Layer 3 of a small transformer language model trained on English Wikipedia (11 layers, counted from 0, width 96).
A neuron adds its activation times its output weights to the MLP's output. To switch it off is to set its activation to zero at one token and run the rest of the model.

Output weights of the MLP neurons that the questions are about. A number n stands for (n - 500) times 0.0007.
n84: 822,341,391,275,398,287,550,394,539,592,620,541,482,440,461,433,503,425,285,762,529,540,432,507,423,415,462,493,612,657,281,600,523,369,719,425,392,529,465,579,497,637,590,308,484,503,236,329,425,402,656,576,645,397,271,449,523,420,514,447,429,500,289,463,511,497,506,413,529,652,708,535,500,553,443,345,425,236,511,485,568,315,475,677,441,406,428,403,520,471,503,467,467,380,452,473
n92: 655,307,571,449,530,408,584,550,554,608,493,680,233,488,482,616,631,384,454,559,696,707,479,506,582,617,493,661,592,623,360,606,471,484,481,341,457,607,359,374,570,452,290,530,561,613,582,623,537,510,715,444,380,597,576,530,617,301,686,585,657,681,466,433,641,551,452,324,479,503,657,622,595,503,366,488,522,382,334,575,607,417,461,466,506,662,614,547,377,554,519,558,420,437,465,596
n106: 451,491,471,727,640,548,522,401,708,566,434,440,318,551,492,717,479,472,518,635,801,351,398,624,272,232,347,424,333,430,627,533,715,567,712,265,570,402,456,608,399,316,404,548,760,442,466,327,531,813,530,566,491,442,378,738,623,457,526,167,466,491,625,570,536,483,657,337,358,468,751,526,326,579,631,500,488,388,453,343,487,603,346,324,500,512,688,684,748,751,286,476,603,855,633,564
n143: 385,480,595,500,426,496,740,420,316,424,368,659,598,367,446,526,676,827,336,334,577,679,478,368,833,527,562,709,644,604,569,463,617,452,368,566,446,270,728,405,629,716,612,592,489,338,526,367,274,480,462,683,480,417,414,440,295,554,459,405,628,496,480,466,504,388,408,373,489,430,529,527,536,531,489,132,442,449,666,476,484,520,664,424,449,400,565,404,545,518,568,389,536,328,753,507
n163: 507,419,377,340,678,688,408,336,459,456,671,429,478,621,420,576,472,567,438,446,511,739,470,534,507,609,482,448,575,562,399,445,447,538,589,422,525,446,598,215,493,457,504,708,658,455,663,602,656,500,439,418,338,297,678,602,371,371,602,975,440,543,271,432,245,560,497,564,581,579,539,442,591,416,398,444,618,822,488,513,603,601,614,418,360,588,469,420,402,662,348,540,582,452,532,488
n167: 542,232,600,492,626,378,835,412,708,546,570,651,710,573,451,574,573,481,479,626,551,458,300,288,272,609,439,579,172,239,505,477,445,523,454,599,383,500,658,504,432,520,265,675,447,593,491,344,442,601,335,473,310,471,414,629,377,532,488,667,334,476,309,587,483,768,433,435,538,434,526,610,466,713,417,614,489,463,583,308,463,521,463,118,531,449,687,683,523,396,536,330,573,442,822,500
n176: 556,599,432,574,636,632,522,464,566,604,650,704,599,435,516,646,294,468,431,631,841,111,172,617,632,438,394,470,610,486,348,452,115,704,391,500,441,429,644,650,559,629,563,554,401,427,452,729,596,676,323,468,593,833,655,304,339,353,570,595,752,606,474,390,387,619,387,296,382,458,831,304,409,526,488,612,437,691,445,511,327,600,596,373,408,485,456,395,537,597,529,453,572,517,695,573
n206: 697,629,597,484,533,644,437,232,496,527,384,504,429,366,341,449,281,500,230,419,650,669,557,628,492,436,561,550,525,531,445,598,574,413,492,493,406,427,295,585,405,351,283,432,802,602,625,513,757,283,203,414,543,370,342,399,500,626,300,327,616,500,382,760,517,409,579,460,703,511,553,483,588,368,655,522,726,433,566,654,182,564,366,419,628,463,323,449,476,545,355,580,562,492,154,479
n209: 539,259,689,686,417,564,327,500,628,585,622,489,442,705,528,630,443,658,515,564,563,687,373,443,428,520,583,496,648,431,318,471,551,660,655,381,474,426,500,485,528,322,605,548,391,500,658,669,442,610,436,407,484,354,547,586,369,496,191,660,621,594,485,510,689,522,476,493,521,497,529,534,658,200,533,726,595,485,411,411,280,796,415,414,407,514,748,645,442,507,696,560,514,776,541,601
n215: 483,335,475,368,677,670,404,497,534,623,658,321,268,674,536,612,329,649,418,680,602,577,567,466,565,599,546,647,686,658,409,568,683,497,506,353,419,497,376,352,663,526,224,593,533,581,677,442,564,680,468,463,500,570,642,459,405,425,376,489,430,657,403,547,620,595,437,500,576,473,641,533,479,677,465,615,582,503,605,583,533,514,479,412,346,494,424,553,318,560,506,521,528,480,465,567
n255: 726,378,405,455,531,543,614,573,655,547,594,705,347,486,331,522,375,309,198,533,561,356,392,309,562,577,330,421,829,292,491,485,661,511,526,455,238,597,473,500,518,477,288,596,327,511,574,524,679,597,519,681,347,421,444,574,550,396,458,491,477,574,215,386,761,725,397,307,594,454,597,395,565,410,462,394,558,488,380,510,453,699,521,448,661,483,351,274,399,592,591,392,401,543,690,497
n281: 544,480,559,474,566,318,650,522,429,544,797,675,480,447,758,715,706,540,469,656,706,480,266,687,391,657,512,235,528,463,175,471,561,556,544,677,515,796,349,618,629,409,685,475,424,607,574,569,397,371,615,504,335,539,687,468,496,435,451,436,674,419,409,624,496,579,543,452,576,489,441,422,601,465,380,560,525,274,741,388,429,537,423,352,431,535,536,489,664,383,337,435,252,661,492,570
n294: 562,404,487,585,442,585,393,414,658,455,650,447,356,359,556,542,387,368,346,554,691,531,396,548,381,333,486,507,448,489,534,706,606,438,297,409,561,638,331,463,629,437,439,429,343,439,645,366,538,637,611,378,528,431,686,509,639,497,484,468,582,662,576,524,697,579,385,470,465,571,595,497,516,582,395,420,664,562,413,538,393,362,576,269,414,664,605,662,383,463,308,569,446,476,454,238
n311: 338,500,480,556,685,460,460,350,403,486,693,571,379,546,483,466,304,510,329,551,590,470,419,568,786,503,694,452,608,535,355,627,229,632,555,361,543,721,352,688,631,581,547,748,429,620,720,590,315,590,489,575,477,368,399,493,586,575,465,856,514,413,555,600,669,559,536,426,567,412,535,551,570,445,535,389,584,489,597,525,301,500,402,354,602,484,426,683,514,477,468,275,385,529,496,699
n357: 558,496,580,469,702,415,410,492,524,576,504,323,451,540,541,485,611,691,305,707,685,641,298,531,456,531,628,479,483,794,568,580,396,605,328,359,620,594,737,357,560,512,496,548,466,776,609,559,649,504,540,416,592,619,706,511,670,368,226,486,488,649,401,399,492,243,555,618,421,471,818,407,631,638,562,369,353,652,474,317,401,577,438,712,470,366,813,242,655,511,469,717,383,451,551,497
n367: 538,485,542,664,679,637,440,311,410,469,507,624,365,574,689,468,796,476,466,458,430,332,690,697,366,420,448,712,408,456,297,341,471,636,461,430,341,652,526,522,565,362,578,561,597,380,504,627,226,384,588,588,535,693,604,561,673,434,554,435,756,496,530,569,606,784,657,460,535,520,592,377,528,545,489,668,677,602,405,672,561,571,560,423,601,636,476,603,582,602,435,662,409,632,413,637

Each question names a token from some text and the token that comes next. It shows the activations a of the neurons there, in the order above. A number n stands for (n - 500) times 0.047.

Then comes g, the gradient of the next token's log-probability with respect to the MLP's output, scaled to length 1. A neuron's effect is roughly proportional to its activation times (output weights . g). A number n stands for (n - 500) times 0.00095.

" stat", then "s"
a: 500,547,500,502,500,500,500,500,500,500,500,500,673,500,500,537
g: 561,571,580,344,418,400,442,539,424,604,588,440,665,524,477,428,562,397,441,509,604,428,362,338,394,349,601,558,329,649,389,648,357,535,564,486,599,429,470,597,445,494,427,347,536,564,361,550,477,719,591,395,330,390,416,585,390,506,284,521,398,438,436,486,677,453,547,555,423,360,658,232,553,472,281,691,497,433,533,418,673,598,477,584,531,684,585,623,335,586,474,670,503,608,620,578
Which neuron, switched off, lowers the next token's probability most? n294

" War", then " of"
a: 500,543,500,518,500,623,500,500,645,570,500,500,533,500,586,656
g: 740,563,562,480,453,422,621,568,418,437,670,414,668,501,434,303,405,589,470,481,732,500,556,578,583,533,352,608,528,453,402,734,587,501,529,458,557,646,475,443,448,530,709,425,393,544,310,526,375,540,476,326,541,481,620,631,435,635,291,411,547,409,440,576,449,537,566,387,490,511,334,368,422,407,523,556,542,479,340,542,633,557,419,286,531,416,454,448,634,446,558,463,133,648,580,496
Which neuron, switched off, lowers the next token's probability most? n209

" sp", then "an"
a: 500,500,500,500,500,500,500,584,500,613,500,500,505,500,500,500
g: 457,534,401,594,574,531,358,392,666,485,460,361,474,431,710,178,610,491,535,416,755,546,362,420,396,491,493,562,575,613,447,619,561,462,534,465,321,390,353,416,578,390,516,298,580,532,410,521,666,543,440,563,537,429,283,459,696,514,643,484,566,562,481,556,649,397,543,507,713,532,589,541,541,418,606,592,601,466,624,367,282,368,302,513,441,488,488,378,437,607,451,286,415,582,465,493
Which neuron, switched off, lowers the next token's probability most? n206

"rica", then "ci"
a: 500,500,541,500,561,502,500,500,500,500,500,500,500,500,500,500
g: 516,483,571,425,596,534,495,338,728,573,389,493,518,809,317,497,443,744,456,606,527,581,467,506,539,478,661,601,392,544,524,477,408,609,262,492,536,409,444,647,464,480,602,552,525,450,494,677,551,470,626,559,481,716,394,399,372,341,608,418,441,461,490,501,329,678,411,610,487,518,293,353,515,513,514,307,440,590,595,487,566,520,398,374,572,358,466,569,553,412,558,708,729,487,381,626
Which neuron, switched off, raises the next token's probability most? n106

"par", then "ks"
a: 500,538,500,500,500,530,500,500,500,500,509,500,500,500,500,614
g: 493,470,550,438,481,576,606,647,506,679,654,405,440,608,362,303,385,678,511,453,528,409,592,564,532,532,492,700,507,495,570,385,513,659,264,424,687,377,469,449,582,617,386,477,457,344,464,521,513,541,419,565,605,493,342,438,633,500,518,609,215,507,349,533,412,489,300,297,607,312,733,466,592,574,427,512,399,473,439,537,587,273,612,650,455,488,505,528,480,428,464,594,437,431,268,546
Which neuron, switched off, lowers the next token's probability most? n92

" |", then " 12"
a: 609,532,500,500,500,500,500,500,505,500,548,500,500,500,502,500
g: 401,382,523,371,578,487,406,347,638,432,433,498,508,451,435,261,513,386,397,475,742,616,420,563,486,492,372,545,442,590,416,680,479,413,668,467,669,584,399,317,356,601,557,343,673,604,520,568,269,530,556,660,754,406,442,500,405,450,363,571,545,408,285,530,435,435,491,585,259,642,629,523,508,686,339,496,592,489,512,411,515,556,573,427,470,446,418,444,552,289,476,516,388,506,442,417
Which neuron, switched off, lowers the next token's probability most? n84

"di", then "us"
a: 500,591,500,682,500,562,500,500,500,500,500,500,500,500,511,500
g: 451,533,839,547,537,726,491,415,390,303,474,456,583,422,434,598,418,512,569,541,647,641,495,487,546,546,555,247,562,464,551,547,523,665,432,494,546,546,397,388,615,518,437,472,514,507,558,459,553,472,462,466,424,393,588,476,514,556,450,473,590,504,490,924,701,566,325,541,442,560,477,398,623,608,330,414,593,596,446,703,564,367,422,538,652,535,342,275,541,564,463,433,573,315,470,479
Which neuron, switched off, raises the next token's probability most? n167

" a", then " pitch"
a: 500,522,500,500,509,500,573,500,500,500,500,500,505,696,502,500
g: 548,564,653,513,555,580,482,509,324,478,527,671,347,414,476,615,326,583,398,611,436,418,471,492,434,413,436,555,397,406,416,532,386,334,330,633,388,427,423,560,402,579,441,663,184,540,569,426,644,343,389,353,336,496,464,509,462,248,513,595,658,496,332,462,376,512,440,455,493,396,461,518,530,415,442,582,641,560,686,493,537,381,765,536,407,498,266,494,405,427,392,310,482,429,588,507
Which two neurons, each switched off alone, lower its probability most, in order? n176, n311

",", then " keep"
a: 601,596,500,500,500,500,500,500,505,501,563,500,500,506,500,536
g: 440,377,293,338,384,541,534,505,466,470,671,622,414,472,358,486,410,325,510,457,348,534,490,580,446,553,611,526,531,540,477,729,813,350,679,612,425,597,501,391,469,576,532,629,624,535,496,339,432,361,557,464,595,581,458,561,623,483,472,643,480,540,509,536,548,313,446,469,496,613,406,312,415,244,457,433,677,170,511,383,416,664,461,590,523,451,483,642,503,431,632,548,463,403,490,541
Which neuron, switched off, lowers the next token's probability most? n84

" M", then "L"
a: 500,500,509,500,500,500,500,500,509,581,500,500,500,500,500,501
g: 447,669,607,504,644,460,368,425,518,627,476,571,478,457,590,474,544,628,547,594,357,540,576,586,370,538,498,556,631,458,423,515,607,522,556,442,589,475,525,504,560,415,712,532,381,647,591,415,514,575,344,446,473,477,593,303,408,552,553,330,510,590,208,457,441,346,379,329,419,699,590,302,595,584,488,601,501,676,650,665,414,499,622,596,399,648,447,564,639,573,438,351,635,397,245,684
Which neuron, switched off, lowers the next token's probability most? n215

"|", then "  "
a: 618,680,500,500,500,500,500,500,514,500,500,542,500,500,718,555
g: 462,280,428,488,440,524,346,416,724,414,537,570,338,481,400,204,713,332,476,622,631,406,616,564,419,551,596,499,468,556,613,544,535,433,495,587,681,549,486,527,392,494,572,498,504,416,429,385,428,366,446,490,454,303,817,510,663,488,432,401,552,495,659,551,472,595,496,449,269,550,752,446,466,415,501,576,582,501,543,357,449,488,584,504,495,251,499,506,509,535,503,525,318,448,494,296
Which neuron, switched off, lowers the next token's probability most? n357

"Since", then " its"
a: 500,506,500,500,887,502,500,500,500,500,512,501,500,500,500,544
g: 606,411,371,430,452,360,491,483,393,318,718,328,319,668,441,578,462,474,533,275,520,399,384,221,542,522,563,540,304,392,656,519,450,588,390,447,541,535,499,310,415,590,547,345,426,458,697,337,533,475,724,394,526,671,652,563,437,499,603,471,438,580,620,507,434,364,514,616,635,632,518,378,374,447,503,496,497,536,511,510,612,436,486,501,498,349,536,402,526,640,579,558,534,402,330,279
Which neuron, switched off, lowers the next token's probability most? n163

" Jane", then " Mo"
a: 544,893,500,500,500,510,500,501,500,510,500,500,500,500,532,501
g: 370,483,754,515,505,349,333,333,582,610,494,581,515,686,406,480,463,377,260,473,438,297,515,517,611,621,472,600,664,631,540,357,436,256,565,691,315,408,588,743,476,578,589,650,544,436,541,596,472,623,418,416,385,514,608,792,570,482,441,520,589,601,617,547,445,622,524,557,414,489,451,433,522,505,671,664,457,520,519,521,460,503,457,535,533,456,398,646,436,436,489,575,306,562,394,467
Which neuron, switched off, raises the next token's probability most? n92

"ties", then "."
a: 500,500,500,511,500,532,500,500,500,500,500,500,500,500,500,652
g: 468,321,435,379,463,616,570,590,470,664,543,567,587,537,729,646,431,577,326,526,114,595,416,493,507,526,579,347,526,533,557,553,598,417,484,766,488,597,515,394,551,488,515,502,425,499,531,529,454,483,537,414,524,485,560,492,591,491,610,257,562,425,583,453,617,434,368,719,552,610,550,449,412,602,551,506,433,521,560,704,507,449,561,704,435,628,590,355,451,498,639,499,637,299,639,250
Which neuron, switched off, raises the next token's probability most? n367

"us", then "ipa"
a: 500,515,500,548,500,524,500,500,500,500,500,500,500,500,502,533
g: 437,393,365,554,554,611,568,591,508,561,409,617,368,449,583,487,436,330,578,748,385,445,433,584,464,520,602,733,628,500,438,503,588,286,559,495,562,531,441,394,529,451,564,417,668,511,656,337,479,347,589,466,538,374,593,485,623,535,501,502,829,407,591,614,522,662,634,533,468,658,320,387,472,469,540,513,488,666,581,548,510,543,710,390,439,281,636,528,479,468,539,423,201,537,474,436
Which neuron, switched off, lowers the next token's probability most? n367

" Sz", then "ek"
a: 500,500,500,500,500,500,500,500,516,546,500,500,500,512,500,500
g: 468,430,293,683,495,466,439,563,530,453,570,531,677,493,411,473,745,537,502,611,321,324,588,465,472,356,395,393,626,457,591,600,558,502,470,529,400,336,453,638,434,717,429,543,566,566,521,435,648,410,501,603,630,441,584,550,616,479,640,414,724,628,601,419,476,506,436,400,733,432,534,779,621,204,501,652,520,341,396,400,664,360,482,482,491,561,505,500,435,425,445,453,523,623,582,485
Which neuron, switched off, raises the next token's probability most? n215

"imo", then " Anton"
a: 500,500,500,513,500,550,500,500,500,500,500,500,500,500,500,500
g: 420,378,467,371,610,371,297,449,598,464,372,468,353,663,538,489,513,687,408,385,482,460,491,326,535,472,452,581,391,678,489,530,318,481,673,652,223,279,566,497,466,542,344,599,508,647,520,468,574,374,558,502,404,577,455,430,319,355,496,503,520,503,493,329,182,605,505,494,451,535,444,469,476,512,505,522,492,508,556,507,568,680,361,616,423,348,550,419,560,518,658,297,294,358,455,498
Which neuron, switched off, lowers the next token's probability most? n167

" Russia", then " |"
a: 500,500,500,500,500,587,500,500,500,502,500,500,500,529,500,503
g: 535,584,412,445,591,447,430,600,651,486,388,381,402,430,570,607,385,569,676,586,334,523,466,469,560,409,256,464,495,632,497,611,476,519,719,329,616,547,481,431,580,373,492,436,612,541,613,384,413,394,515,504,494,499,405,317,677,779,722,414,572,387,491,230,360,461,516,582,696,649,555,407,518,643,542,537,470,611,718,730,424,549,447,464,591,581,409,539,514,616,455,462,438,594,553,450
Which neuron, switched off, raises the next token's probability most? n167

"\n\n", then "="
a: 500,501,500,500,691,500,510,500,500,500,500,500,500,500,500,542
g: 707,503,427,595,457,471,425,683,398,343,495,575,605,488,596,600,529,730,282,371,520,361,251,313,544,521,359,460,508,324,379,508,356,453,425,540,340,569,627,290,757,413,421,452,541,463,551,404,365,467,399,382,539,523,478,708,357,604,451,617,510,474,630,535,557,569,595,502,463,425,475,545,581,555,489,545,451,563,636,517,448,367,432,516,504,719,533,339,467,385,393,440,659,312,555,449
Which neuron, switched off, lowers the next token's probability most? n163

" |", then " St"
a: 620,547,500,500,532,500,500,500,500,500,500,500,500,500,500,501
g: 381,419,505,537,498,400,619,635,452,433,632,598,608,396,512,635,477,698,572,579,519,534,492,386,337,289,362,586,520,397,308,388,630,334,387,463,587,477,493,452,538,548,516,613,696,620,650,520,355,465,581,499,557,489,415,456,500,461,582,580,703,597,256,427,330,447,262,470,602,430,678,651,455,505,366,424,551,624,304,401,638,505,446,540,602,635,368,600,438,608,334,357,445,428,540,588
Which neuron, switched off, lowers the next token's probability most? n92

":", then "2"
a: 575,548,500,500,557,500,500,500,500,502,662,500,500,500,500,500
g: 433,479,673,480,705,616,595,415,555,572,391,564,619,475,367,498,651,389,426,539,514,606,545,465,609,596,339,391,437,592,402,453,621,373,465,605,434,606,733,357,382,522,545,166,470,430,431,609,401,571,503,481,307,433,426,438,629,453,238,684,520,672,363,496,567,456,533,416,486,455,502,410,388,374,413,616,442,557,572,577,319,480,528,556,365,390,418,330,334,466,384,618,349,535,564,434
Which neuron, switched off, lowers the next token's probability most? n255

" ab", then "ili"
a: 500,500,500,500,500,589,500,500,500,509,500,503,500,500,500,608
g: 546,507,506,709,529,813,610,342,581,711,339,556,634,630,519,658,398,415,658,495,421,509,512,413,504,620,464,591,681,454,460,529,362,801,216,357,665,591,318,491,473,457,523,573,631,324,476,470,442,403,380,567,496,441,628,428,524,414,471,471,584,617,622,529,536,729,567,574,430,535,460,528,447,566,534,436,397,603,450,581,445,602,488,430,455,669,390,498,486,521,460,481,494,409,316,590
Which neuron, switched off, lowers the next token's probability most? n367

" m", then "ph"
a: 501,500,509,500,500,500,500,500,500,528,504,500,500,500,500,523
g: 505,406,482,457,663,537,372,428,347,689,455,602,604,599,510,594,656,525,544,592,589,512,561,323,653,595,641,448,586,666,622,452,600,388,439,291,601,310,632,406,752,488,549,580,475,365,574,544,453,555,490,663,659,351,600,362,605,680,540,386,239,429,488,632,639,601,653,475,450,557,618,618,339,434,449,564,408,559,542,547,674,450,500,507,530,410,543,341,554,500,641,527,353,447,459,439
Which neuron, switched off, lowers the next token's probability most? n215

"k", then "-"
a: 508,500,500,500,500,502,500,500,500,516,500,500,500,500,500,546
g: 622,357,419,499,504,384,404,468,533,440,359,537,352,619,330,385,574,517,686,506,584,490,546,707,454,740,651,654,227,432,518,460,544,346,584,433,328,458,402,541,493,457,477,550,456,498,668,630,559,405,287,717,541,471,632,342,671,707,516,482,514,478,391,429,487,686,532,456,404,463,504,382,366,561,578,498,336,507,517,475,576,388,584,484,503,422,575,595,569,367,481,303,446,401,284,469
Which neuron, switched off, lowers the next token's probability most? n367

" and", then " trees"
a: 500,500,500,500,524,500,500,500,500,534,500,510,500,500,501,536
g: 421,432,559,498,368,534,668,579,565,478,640,427,541,502,439,621,402,498,547,768,517,542,453,527,556,483,544,533,351,489,591,479,479,617,443,758,547,355,570,599,459,372,328,449,546,383,526,653,678,510,537,562,195,374,303,523,569,440,538,547,509,695,412,709,421,507,476,568,616,387,562,518,503,513,630,528,663,297,683,277,522,484,609,438,560,602,389,440,343,281,475,430,382,490,558,382
Which neuron, switched off, raises the next token's probability most? n367

" a", then " ball"
a: 500,511,516,500,500,500,525,500,500,500,500,500,500,722,576,500
g: 441,407,568,598,630,600,523,525,649,422,538,473,419,529,335,524,310,752,394,527,563,583,358,494,682,350,579,565,244,517,436,404,365,257,369,478,556,462,433,792,457,603,648,664,428,462,457,369,520,495,510,422,350,479,389,528,552,390,505,523,542,577,402,492,357,726,462,670,574,408,413,567,507,436,297,488,585,485,503,464,459,512,624,491,335,633,410,516,567,386,417,381,401,670,639,485
Which neuron, switched off, lowers the next token's probability most? n311

" |", then " Anna"
a: 615,541,500,501,503,500,500,500,581,500,500,500,500,500,510,502
g: 551,609,463,609,341,510,337,735,447,298,416,517,568,601,586,333,460,579,512,505,474,622,376,397,437,437,283,471,453,568,451,483,336,615,676,439,619,329,492,372,309,562,359,560,506,516,354,399,556,549,521,486,483,504,440,429,563,464,500,528,490,694,521,540,306,323,547,703,444,794,517,631,502,643,652,384,499,589,412,582,739,679,325,412,497,501,400,518,437,454,490,512,435,490,425,389
Which neuron, switched off, raises the next token's probability most? n209

" can", then " be"
a: 500,504,618,500,555,500,501,500,500,500,500,500,516,500,500,507
g: 352,458,625,562,709,535,407,502,426,425,604,551,566,448,564,548,456,527,582,451,567,576,487,298,673,648,627,612,539,391,504,580,450,356,569,673,418,414,648,548,613,505,506,323,360,485,610,624,345,229,388,386,468,641,463,736,448,502,471,423,466,538,365,378,445,473,358,456,389,449,529,545,490,468,583,495,289,598,703,524,396,463,395,458,692,775,456,647,646,458,413,647,586,581,470,499
Which neuron, switched off, raises the next token's probability most? n106

"\n\n", then "On"
a: 500,500,500,500,695,500,505,500,500,500,500,500,500,500,500,533
g: 426,373,366,328,794,492,405,373,492,510,437,583,612,458,411,388,608,333,529,334,395,604,391,634,462,344,608,577,575,716,514,264,517,499,547,402,484,581,320,732,422,779,583,381,515,606,474,568,298,402,480,506,705,480,446,374,618,363,458,498,277,459,521,437,598,425,551,386,373,611,449,536,499,593,530,442,556,473,521,516,443,525,504,582,521,430,501,623,366,515,522,569,479,560,300,472
Which neuron, switched off, raises the next token's probability most? n163

"ty", then " can"
a: 518,523,500,500,500,549,500,500,500,500,504,500,514,500,500,572
g: 333,416,711,586,532,586,559,538,625,535,490,497,730,520,402,564,520,349,567,549,337,468,569,426,469,643,610,546,403,546,513,509,642,526,498,434,490,402,608,534,353,520,538,389,632,481,521,254,757,409,441,435,381,438,685,261,321,309,306,605,521,617,491,473,733,480,597,412,458,399,388,448,678,521,372,628,595,470,603,472,416,499,445,634,606,287,641,479,491,530,445,574,600,500,490,392
Which neuron, switched off, raises the next token's probability most? n367

" league", then " was"
a: 513,589,500,500,500,506,500,500,503,500,500,500,538,500,500,520
g: 327,635,639,525,608,393,377,551,509,422,588,343,409,558,479,402,579,497,430,621,429,405,678,569,388,421,458,736,512,496,533,504,315,400,420,460,517,569,547,591,642,616,450,590,324,367,169,402,571,230,583,361,543,603,368,342,627,514,322,456,698,421,446,356,386,340,448,532,501,482,638,520,505,628,529,504,584,578,457,449,547,546,501,454,591,397,562,485,629,566,435,718,641,461,536,571
Which neuron, switched off, raises the next token's probability most? n92

"ør", then "gen"
a: 503,500,500,563,500,606,500,542,500,500,500,500,500,500,500,516
g: 554,621,546,446,495,590,536,476,369,658,494,476,530,465,535,646,510,695,496,278,481,516,546,333,564,726,422,592,475,365,515,458,591,474,497,450,652,528,335,392,636,414,615,588,705,555,380,528,466,496,364,461,844,423,655,238,495,337,627,388,522,587,261,514,577,456,474,432,410,606,561,348,694,384,468,447,498,438,467,534,538,457,399,555,554,475,503,405,740,448,573,466,474,602,414,657
Which neuron, switched off, raises the next token's probability most? n167

"ido", then "r"
a: 501,576,500,500,500,503,500,500,500,500,500,500,500,500,500,543
g: 497,580,538,371,361,389,604,585,244,417,700,529,600,430,511,283,506,460,376,587,421,583,542,327,432,517,469,340,450,371,539,610,562,414,565,545,571,427,689,560,323,436,519,364,660,471,514,416,471,627,589,529,655,338,394,579,703,570,834,586,422,584,427,494,508,359,481,463,452,602,548,566,335,518,652,561,367,559,575,492,314,420,674,580,511,513,479,423,496,532,689,644,597,634,467,479
Which neuron, switched off, raises the next token's probability most? n92

" to", then " provide"
a: 500,512,505,500,797,500,500,500,500,500,500,500,500,500,518,507
g: 491,642,388,530,377,522,502,384,418,608,455,682,718,452,393,492,429,358,376,510,607,651,444,412,583,618,365,540,691,439,628,531,666,462,593,385,442,529,571,537,517,502,558,497,554,453,476,533,259,638,543,423,634,582,417,371,472,646,356,455,505,464,336,543,668,364,583,372,410,621,512,477,567,544,362,384,358,553,596,525,160,408,216,524,697,493,565,577,568,441,464,577,579,616,394,469
Which neuron, switched off, raises the next token's probability most? n163

"|", then "\n"
a: 623,585,500,500,500,500,500,500,502,500,518,544,500,500,539,643
g: 660,546,467,454,539,536,608,614,426,523,272,274,673,496,569,730,395,513,517,314,550,530,443,400,601,578,409,379,601,488,595,488,488,711,384,503,134,619,609,494,590,587,510,398,406,575,488,713,583,645,523,419,429,703,405,489,248,402,588,616,400,573,424,439,633,463,504,507,749,466,429,434,505,466,593,458,343,527,498,578,504,320,536,549,480,518,602,389,543,562,472,524,548,520,508,616
Which neuron, switched off, raises the next token's probability most? n367

" or", then " pos"
a: 500,506,516,500,518,500,517,500,500,506,500,500,500,501,524,542
g: 597,297,500,398,627,526,484,661,439,625,381,476,443,502,435,517,267,415,389,465,584,485,525,467,553,664,370,330,502,585,426,539,564,618,508,508,545,648,340,533,644,537,634,267,458,525,536,522,457,531,405,583,515,540,473,520,592,601,631,683,453,806,441,618,563,474,326,447,394,582,413,609,528,484,328,276,397,583,545,663,407,653,400,578,565,828,445,477,647,487,515,381,552,394,507,528
Which neuron, switched off, raises the next token's probability most? n367